Layer 7 of a small transformer language model trained on English Wikipedia (15 layers, counted from 0, width 64).
A neuron's activation on a vector x is GELU(weights . x + bias), where the dot is the dot product.

Input weights of the MLP neurons that the questions are about. A number n stands for (n - 128) times 0.0039.
n2 (bias -0.040): 138, 93, 138, 110, 68, 120, 143, 108, 153, 118, 161, 160, 111, 149, 113, 143, 119, 85, 137, 115, 106, 135, 112, 129, 124, 133, 118, 160, 169, 164, 99, 141, 109, 129, 131, 160, 137, 144, 171, 132, 109, 107, 115, 136, 105, 148, 155, 162, 143, 134, 146, 144, 55, 75, 116, 101, 151, 115, 137, 112, 150, 105, 128, 160
n3 (bias -0.067): 126, 124, 212, 125, 161, 71, 133, 162, 94, 132, 115, 172, 160, 123, 146, 196, 124, 94, 123, 128, 67, 108, 177, 106, 116, 92, 189, 68, 107, 118, 166, 124, 95, 77, 108, 112, 194, 132, 111, 158, 126, 131, 180, 113, 98, 69, 18, 157, 128, 126, 138, 126, 128, 90, 134, 83, 157, 131, 121, 130, 155, 132, 187, 151
n11 (bias -0.060): 103, 141, 141, 146, 123, 60, 171, 159, 109, 118, 176, 160, 170, 89, 143, 125, 154, 80, 113, 155, 81, 145, 142, 135, 121, 133, 107, 102, 99, 97, 187, 95, 121, 147, 119, 71, 121, 171, 83, 161, 124, 177, 173, 174, 103, 53, 67, 120, 161, 100, 155, 137, 120, 164, 115, 99, 181, 140, 141, 94, 117, 172, 141, 136
n15 (bias -0.013): 168, 98, 140, 113, 105, 125, 144, 139, 156, 96, 169, 170, 138, 65, 115, 128, 130, 124, 105, 156, 108, 112, 166, 134, 130, 115, 144, 170, 128, 151, 131, 117, 111, 171, 138, 117, 148, 109, 80, 125, 90, 101, 121, 143, 131, 80, 153, 92, 97, 101, 106, 99, 141, 129, 136, 137, 153, 145, 134, 133, 144, 133, 147, 172
n16 (bias -0.026): 169, 120, 160, 94, 160, 157, 184, 151, 168, 77, 81, 163, 176, 162, 151, 123, 125, 93, 83, 128, 151, 174, 163, 187, 107, 135, 127, 101, 91, 117, 145, 177, 123, 92, 114, 116, 125, 97, 55, 107, 108, 137, 180, 134, 158, 152, 102, 104, 116, 99, 145, 182, 94, 161, 86, 114, 125, 132, 154, 80, 122, 104, 109, 149
n26 (bias -0.032): 163, 127, 120, 165, 106, 101, 110, 77, 145, 118, 152, 187, 148, 112, 141, 156, 101, 100, 157, 139, 90, 112, 183, 125, 124, 121, 157, 95, 106, 153, 107, 107, 138, 89, 139, 166, 177, 57, 130, 141, 124, 112, 155, 147, 102, 125, 172, 123, 202, 99, 164, 98, 137, 96, 156, 110, 124, 95, 69, 132, 111, 147, 95, 115
n31 (bias -0.088): 107, 128, 131, 77, 133, 123, 77, 188, 66, 173, 111, 186, 55, 76, 166, 129, 121, 133, 192, 90, 129, 195, 100, 87, 223, 76, 169, 129, 150, 175, 109, 134, 118, 123, 105, 145, 130, 139, 75, 137, 142, 107, 180, 105, 144, 79, 98, 128, 135, 178, 192, 181, 104, 107, 66, 135, 118, 155, 141, 127, 95, 129, 132, 112
n32 (bias -0.017): 128, 112, 142, 119, 145, 66, 100, 138, 103, 114, 88, 164, 129, 127, 119, 170, 131, 133, 128, 126, 113, 131, 131, 101, 77, 149, 137, 180, 157, 151, 142, 131, 144, 133, 128, 126, 113, 134, 88, 133, 115, 134, 107, 161, 127, 127, 177, 125, 144, 128, 135, 83, 111, 96, 138, 136, 159, 116, 133, 90, 140, 127, 150, 161
n58 (bias -0.050): 163, 76, 52, 143, 162, 141, 87, 68, 118, 121, 126, 176, 195, 148, 108, 184, 120, 98, 116, 165, 50, 166, 140, 125, 151, 74, 103, 74, 57, 157, 162, 120, 109, 109, 154, 186, 179, 116, 134, 189, 136, 139, 91, 91, 142, 101, 152, 118, 160, 109, 155, 118, 109, 105, 35, 129, 188, 118, 83, 163, 174, 157, 122, 178
n61 (bias -0.059): 139, 146, 139, 123, 158, 163, 151, 134, 171, 141, 175, 153, 90, 184, 135, 73, 153, 109, 127, 75, 130, 158, 112, 116, 94, 93, 131, 176, 161, 73, 142, 162, 154, 116, 130, 120, 104, 89, 73, 151, 115, 140, 191, 150, 97, 106, 105, 97, 65, 131, 128, 114, 65, 118, 135, 137, 154, 159, 165, 143, 128, 113, 149, 182
n64 (bias -0.068): 116, 89, 109, 129, 113, 111, 164, 115, 140, 92, 126, 166, 140, 92, 122, 166, 85, 100, 171, 110, 141, 151, 176, 117, 103, 159, 131, 102, 156, 94, 170, 150, 115, 165, 85, 131, 155, 117, 119, 135, 176, 130, 86, 168, 112, 127, 88, 125, 193, 138, 129, 101, 134, 184, 91, 143, 95, 154, 105, 100, 163, 138, 87, 171
n72 (bias -0.049): 112, 138, 142, 89, 194, 96, 97, 123, 84, 116, 124, 121, 136, 138, 107, 130, 158, 144, 152, 99, 163, 108, 165, 177, 75, 99, 157, 154, 133, 104, 178, 145, 118, 136, 172, 162, 125, 102, 128, 116, 99, 115, 128, 139, 124, 184, 124, 88, 145, 150, 157, 140, 78, 95, 92, 152, 107, 75, 120, 91, 155, 162, 137, 126
n73 (bias -0.050): 132, 117, 188, 123, 153, 109, 138, 212, 110, 135, 141, 106, 136, 168, 151, 145, 129, 142, 111, 114, 128, 74, 120, 175, 60, 73, 144, 105, 74, 125, 93, 102, 142, 105, 106, 92, 94, 138, 187, 120, 115, 117, 142, 164, 134, 180, 121, 143, 121, 150, 90, 138, 126, 164, 150, 128, 134, 149, 104, 111, 116, 113, 168, 137
n101 (bias -0.059): 123, 157, 135, 106, 117, 117, 118, 94, 170, 155, 108, 190, 172, 120, 145, 154, 182, 151, 164, 73, 169, 158, 152, 126, 170, 118, 177, 168, 77, 100, 109, 214, 104, 109, 152, 122, 169, 105, 96, 131, 137, 55, 147, 119, 112, 199, 90, 43, 147, 85, 131, 154, 89, 82, 112, 108, 73, 144, 132, 134, 111, 166, 96, 97
n110 (bias -0.067): 159, 110, 198, 119, 93, 99, 121, 121, 129, 115, 178, 109, 154, 116, 140, 123, 121, 107, 126, 94, 126, 142, 113, 82, 112, 94, 149, 106, 178, 175, 104, 126, 137, 120, 148, 106, 122, 154, 121, 116, 54, 102, 142, 186, 113, 100, 95, 173, 121, 98, 103, 166, 123, 124, 159, 163, 149, 127, 116, 100, 143, 123, 174, 184
n114 (bias -0.077): 92, 135, 138, 141, 180, 130, 180, 191, 162, 169, 154, 165, 150, 154, 81, 87, 242, 86, 112, 6, 101, 170, 221, 110, 83, 110, 156, 90, 116, 142, 116, 211, 134, 145, 100, 108, 120, 173, 75, 81, 63, 119, 97, 64, 118, 139, 141, 104, 80, 134, 143, 161, 119, 130, 91, 61, 95, 135, 156, 154, 182, 111, 113, 140
n117 (bias -0.054): 107, 144, 144, 179, 105, 108, 136, 144, 158, 95, 110, 88, 162, 98, 105, 170, 155, 168, 209, 160, 120, 132, 157, 112, 172, 189, 128, 144, 150, 109, 182, 125, 98, 161, 140, 94, 93, 81, 90, 115, 118, 82, 111, 128, 148, 119, 96, 115, 173, 122, 127, 178, 113, 154, 137, 100, 149, 105, 100, 114, 113, 151, 117, 178
n122 (bias -0.080): 79, 90, 131, 150, 163, 181, 190, 103, 115, 136, 158, 144, 181, 76, 129, 149, 177, 103, 148, 105, 60, 103, 159, 188, 85, 162, 70, 159, 117, 118, 116, 173, 119, 168, 173, 93, 86, 168, 75, 119, 109, 108, 181, 145, 135, 101, 146, 108, 139, 40, 123, 141, 82, 167, 141, 117, 167, 128, 99, 172, 97, 181, 121, 118

Each question shows a token from some text and the vector x that enters the MLP there. A number n stands for (n - 128) times 0.034.

"ants": 152, 173, 119, 113, 102, 217, 155, 93, 95, 96, 96, 167, 115, 125, 103, 92, 64, 139, 114, 128, 123, 132, 111, 146, 156, 145, 116, 148, 141, 102, 128, 113, 149, 138, 171, 155, 141, 164, 173, 98, 113, 144, 140, 104, 134, 152, 104, 141, 94, 163, 65, 125, 128, 68, 173, 101, 112, 140, 152, 138, 125, 158, 102, 108
Which neuron lights up most? n2

"0": 110, 132, 118, 98, 119, 142, 101, 122, 90, 108, 120, 102, 129, 122, 110, 111, 67, 170, 125, 157, 112, 176, 148, 145, 189, 139, 83, 94, 128, 143, 136, 68, 125, 151, 173, 111, 134, 166, 129, 88, 86, 141, 147, 165, 160, 167, 83, 139, 90, 149, 132, 101, 148, 106, 200, 99, 106, 146, 97, 145, 135, 179, 143, 139
Which three neurons fire most, strongest first? n110, n117, n11

" the": 112, 156, 98, 83, 119, 147, 153, 79, 130, 127, 79, 142, 132, 116, 132, 80, 145, 130, 124, 147, 109, 159, 159, 148, 165, 132, 149, 112, 143, 148, 125, 81, 142, 111, 138, 147, 126, 214, 123, 82, 171, 188, 117, 150, 120, 164, 87, 116, 66, 155, 120, 106, 143, 114, 167, 106, 75, 121, 116, 158, 104, 113, 138, 128
Which neuron lights up most? n114

".\n\n": 108, 199, 120, 120, 107, 182, 123, 58, 143, 131, 89, 139, 132, 133, 100, 112, 124, 159, 125, 166, 131, 139, 174, 125, 136, 116, 145, 123, 122, 162, 111, 80, 170, 102, 140, 140, 145, 153, 134, 80, 123, 164, 143, 138, 144, 150, 115, 147, 74, 235, 114, 109, 102, 116, 124, 109, 79, 99, 122, 110, 120, 117, 118, 127
Which neuron fires most, and how strongly? n72, at about 0.15

" white": 137, 166, 130, 59, 123, 146, 137, 107, 130, 128, 90, 175, 148, 113, 115, 77, 49, 154, 146, 155, 96, 115, 128, 160, 171, 150, 108, 120, 156, 132, 148, 106, 104, 117, 150, 105, 157, 186, 132, 100, 118, 147, 136, 119, 163, 176, 111, 134, 64, 153, 118, 143, 157, 74, 176, 90, 123, 135, 110, 153, 99, 117, 137, 115
Which two neurons fire most, strongest first? n31, n3

" according": 126, 181, 117, 100, 84, 149, 186, 83, 128, 104, 75, 137, 135, 138, 94, 106, 121, 113, 123, 139, 124, 142, 140, 123, 159, 167, 118, 113, 152, 151, 148, 85, 188, 170, 165, 146, 117, 162, 108, 108, 99, 157, 122, 132, 176, 144, 102, 130, 103, 152, 104, 117, 104, 84, 181, 95, 76, 84, 110, 140, 154, 141, 135, 113
Which neuron lights up most? n117

" or": 93, 153, 130, 111, 104, 102, 164, 93, 89, 86, 116, 149, 170, 117, 141, 66, 129, 137, 128, 156, 93, 135, 102, 155, 171, 146, 92, 109, 156, 115, 139, 59, 158, 103, 157, 137, 128, 188, 155, 114, 132, 167, 95, 134, 131, 145, 139, 151, 61, 132, 99, 143, 176, 133, 172, 106, 96, 136, 133, 146, 98, 146, 111, 161
Which neuron lights up most? n11

"1": 145, 161, 113, 134, 112, 140, 150, 133, 113, 124, 107, 124, 113, 128, 136, 85, 58, 160, 103, 174, 100, 167, 158, 141, 145, 156, 82, 138, 130, 144, 110, 82, 152, 121, 145, 117, 136, 194, 117, 89, 63, 152, 139, 172, 114, 132, 77, 125, 82, 152, 127, 115, 161, 112, 161, 90, 98, 203, 100, 145, 143, 126, 135, 112
Which neuron lights up most? n11

"ed": 137, 162, 134, 98, 78, 174, 144, 62, 99, 133, 90, 163, 154, 131, 105, 103, 100, 111, 130, 153, 106, 136, 117, 133, 174, 153, 121, 149, 164, 127, 144, 113, 171, 126, 124, 146, 136, 183, 131, 103, 139, 159, 153, 101, 178, 157, 80, 139, 89, 146, 103, 105, 125, 65, 169, 89, 87, 130, 124, 161, 99, 142, 119, 108
Which three neurons fire most, strongest first? n101, n2, n31

",": 112, 168, 120, 105, 114, 137, 133, 79, 97, 124, 102, 167, 137, 119, 108, 111, 98, 194, 98, 159, 92, 154, 148, 126, 181, 158, 106, 142, 122, 186, 136, 71, 130, 122, 159, 151, 144, 153, 113, 109, 118, 173, 128, 132, 136, 146, 120, 145, 63, 158, 84, 117, 117, 70, 141, 95, 81, 122, 136, 141, 121, 182, 152, 122
Which neuron lights up most? n58

" best": 128, 178, 113, 121, 93, 149, 139, 97, 119, 109, 94, 148, 136, 128, 156, 84, 95, 136, 148, 160, 91, 126, 104, 167, 157, 139, 125, 110, 156, 140, 149, 114, 123, 154, 174, 162, 156, 172, 124, 75, 115, 151, 156, 116, 180, 146, 98, 108, 74, 139, 134, 150, 152, 44, 166, 124, 98, 119, 97, 153, 94, 110, 102, 99
Which three neurons fire most, strongest first? n31, n101, n26

"im": 134, 132, 157, 131, 101, 152, 146, 98, 116, 92, 68, 129, 94, 129, 111, 110, 79, 108, 125, 147, 103, 178, 112, 166, 121, 169, 110, 125, 140, 151, 160, 90, 154, 88, 136, 116, 103, 178, 147, 110, 137, 166, 120, 133, 168, 196, 132, 134, 69, 143, 94, 82, 147, 94, 193, 137, 99, 130, 128, 127, 138, 190, 122, 100
Which neuron lights up most? n32

"2": 131, 161, 117, 134, 109, 145, 145, 133, 105, 103, 91, 109, 135, 139, 147, 76, 68, 147, 148, 153, 109, 158, 134, 128, 139, 149, 90, 111, 140, 148, 107, 39, 164, 127, 149, 110, 133, 188, 125, 74, 91, 155, 150, 175, 122, 128, 93, 144, 105, 162, 126, 130, 149, 127, 167, 79, 85, 195, 95, 163, 115, 128, 138, 136
Which neuron lights up most? n110

"5": 134, 135, 114, 97, 86, 142, 118, 137, 114, 142, 111, 92, 151, 125, 110, 108, 83, 183, 114, 162, 128, 170, 142, 114, 181, 157, 93, 121, 143, 156, 167, 61, 118, 156, 171, 104, 141, 154, 114, 81, 109, 158, 148, 137, 154, 164, 92, 147, 55, 181, 110, 94, 116, 83, 161, 93, 125, 118, 135, 147, 123, 170, 117, 122
Which neuron lights up most? n117

" years": 149, 148, 83, 124, 89, 164, 164, 90, 135, 116, 77, 195, 126, 120, 128, 116, 92, 152, 106, 177, 88, 160, 130, 135, 143, 157, 107, 130, 122, 136, 124, 91, 132, 155, 160, 134, 124, 140, 156, 70, 91, 162, 137, 158, 116, 180, 90, 122, 113, 182, 109, 140, 137, 69, 177, 114, 84, 110, 110, 147, 140, 153, 116, 94
Which two neurons fire most, strongest first? n26, n2

" in": 101, 160, 100, 84, 95, 150, 139, 86, 118, 140, 87, 121, 167, 118, 108, 101, 108, 125, 101, 180, 121, 139, 155, 151, 141, 165, 118, 164, 160, 129, 119, 113, 186, 143, 153, 156, 119, 157, 143, 109, 82, 157, 97, 167, 105, 126, 103, 157, 78, 131, 77, 134, 120, 92, 159, 99, 87, 179, 161, 143, 119, 123, 133, 119
Which three neurons fire most, strongest first? n2, n15, n110

" an": 112, 146, 112, 94, 114, 154, 140, 101, 110, 137, 64, 148, 156, 100, 138, 50, 142, 116, 156, 146, 91, 149, 137, 128, 141, 127, 119, 121, 155, 148, 135, 86, 152, 124, 159, 118, 163, 189, 115, 78, 134, 162, 137, 129, 160, 189, 111, 114, 51, 155, 114, 127, 158, 131, 148, 138, 84, 137, 112, 174, 96, 130, 127, 95
Which two neurons fire most, strongest first? n31, n114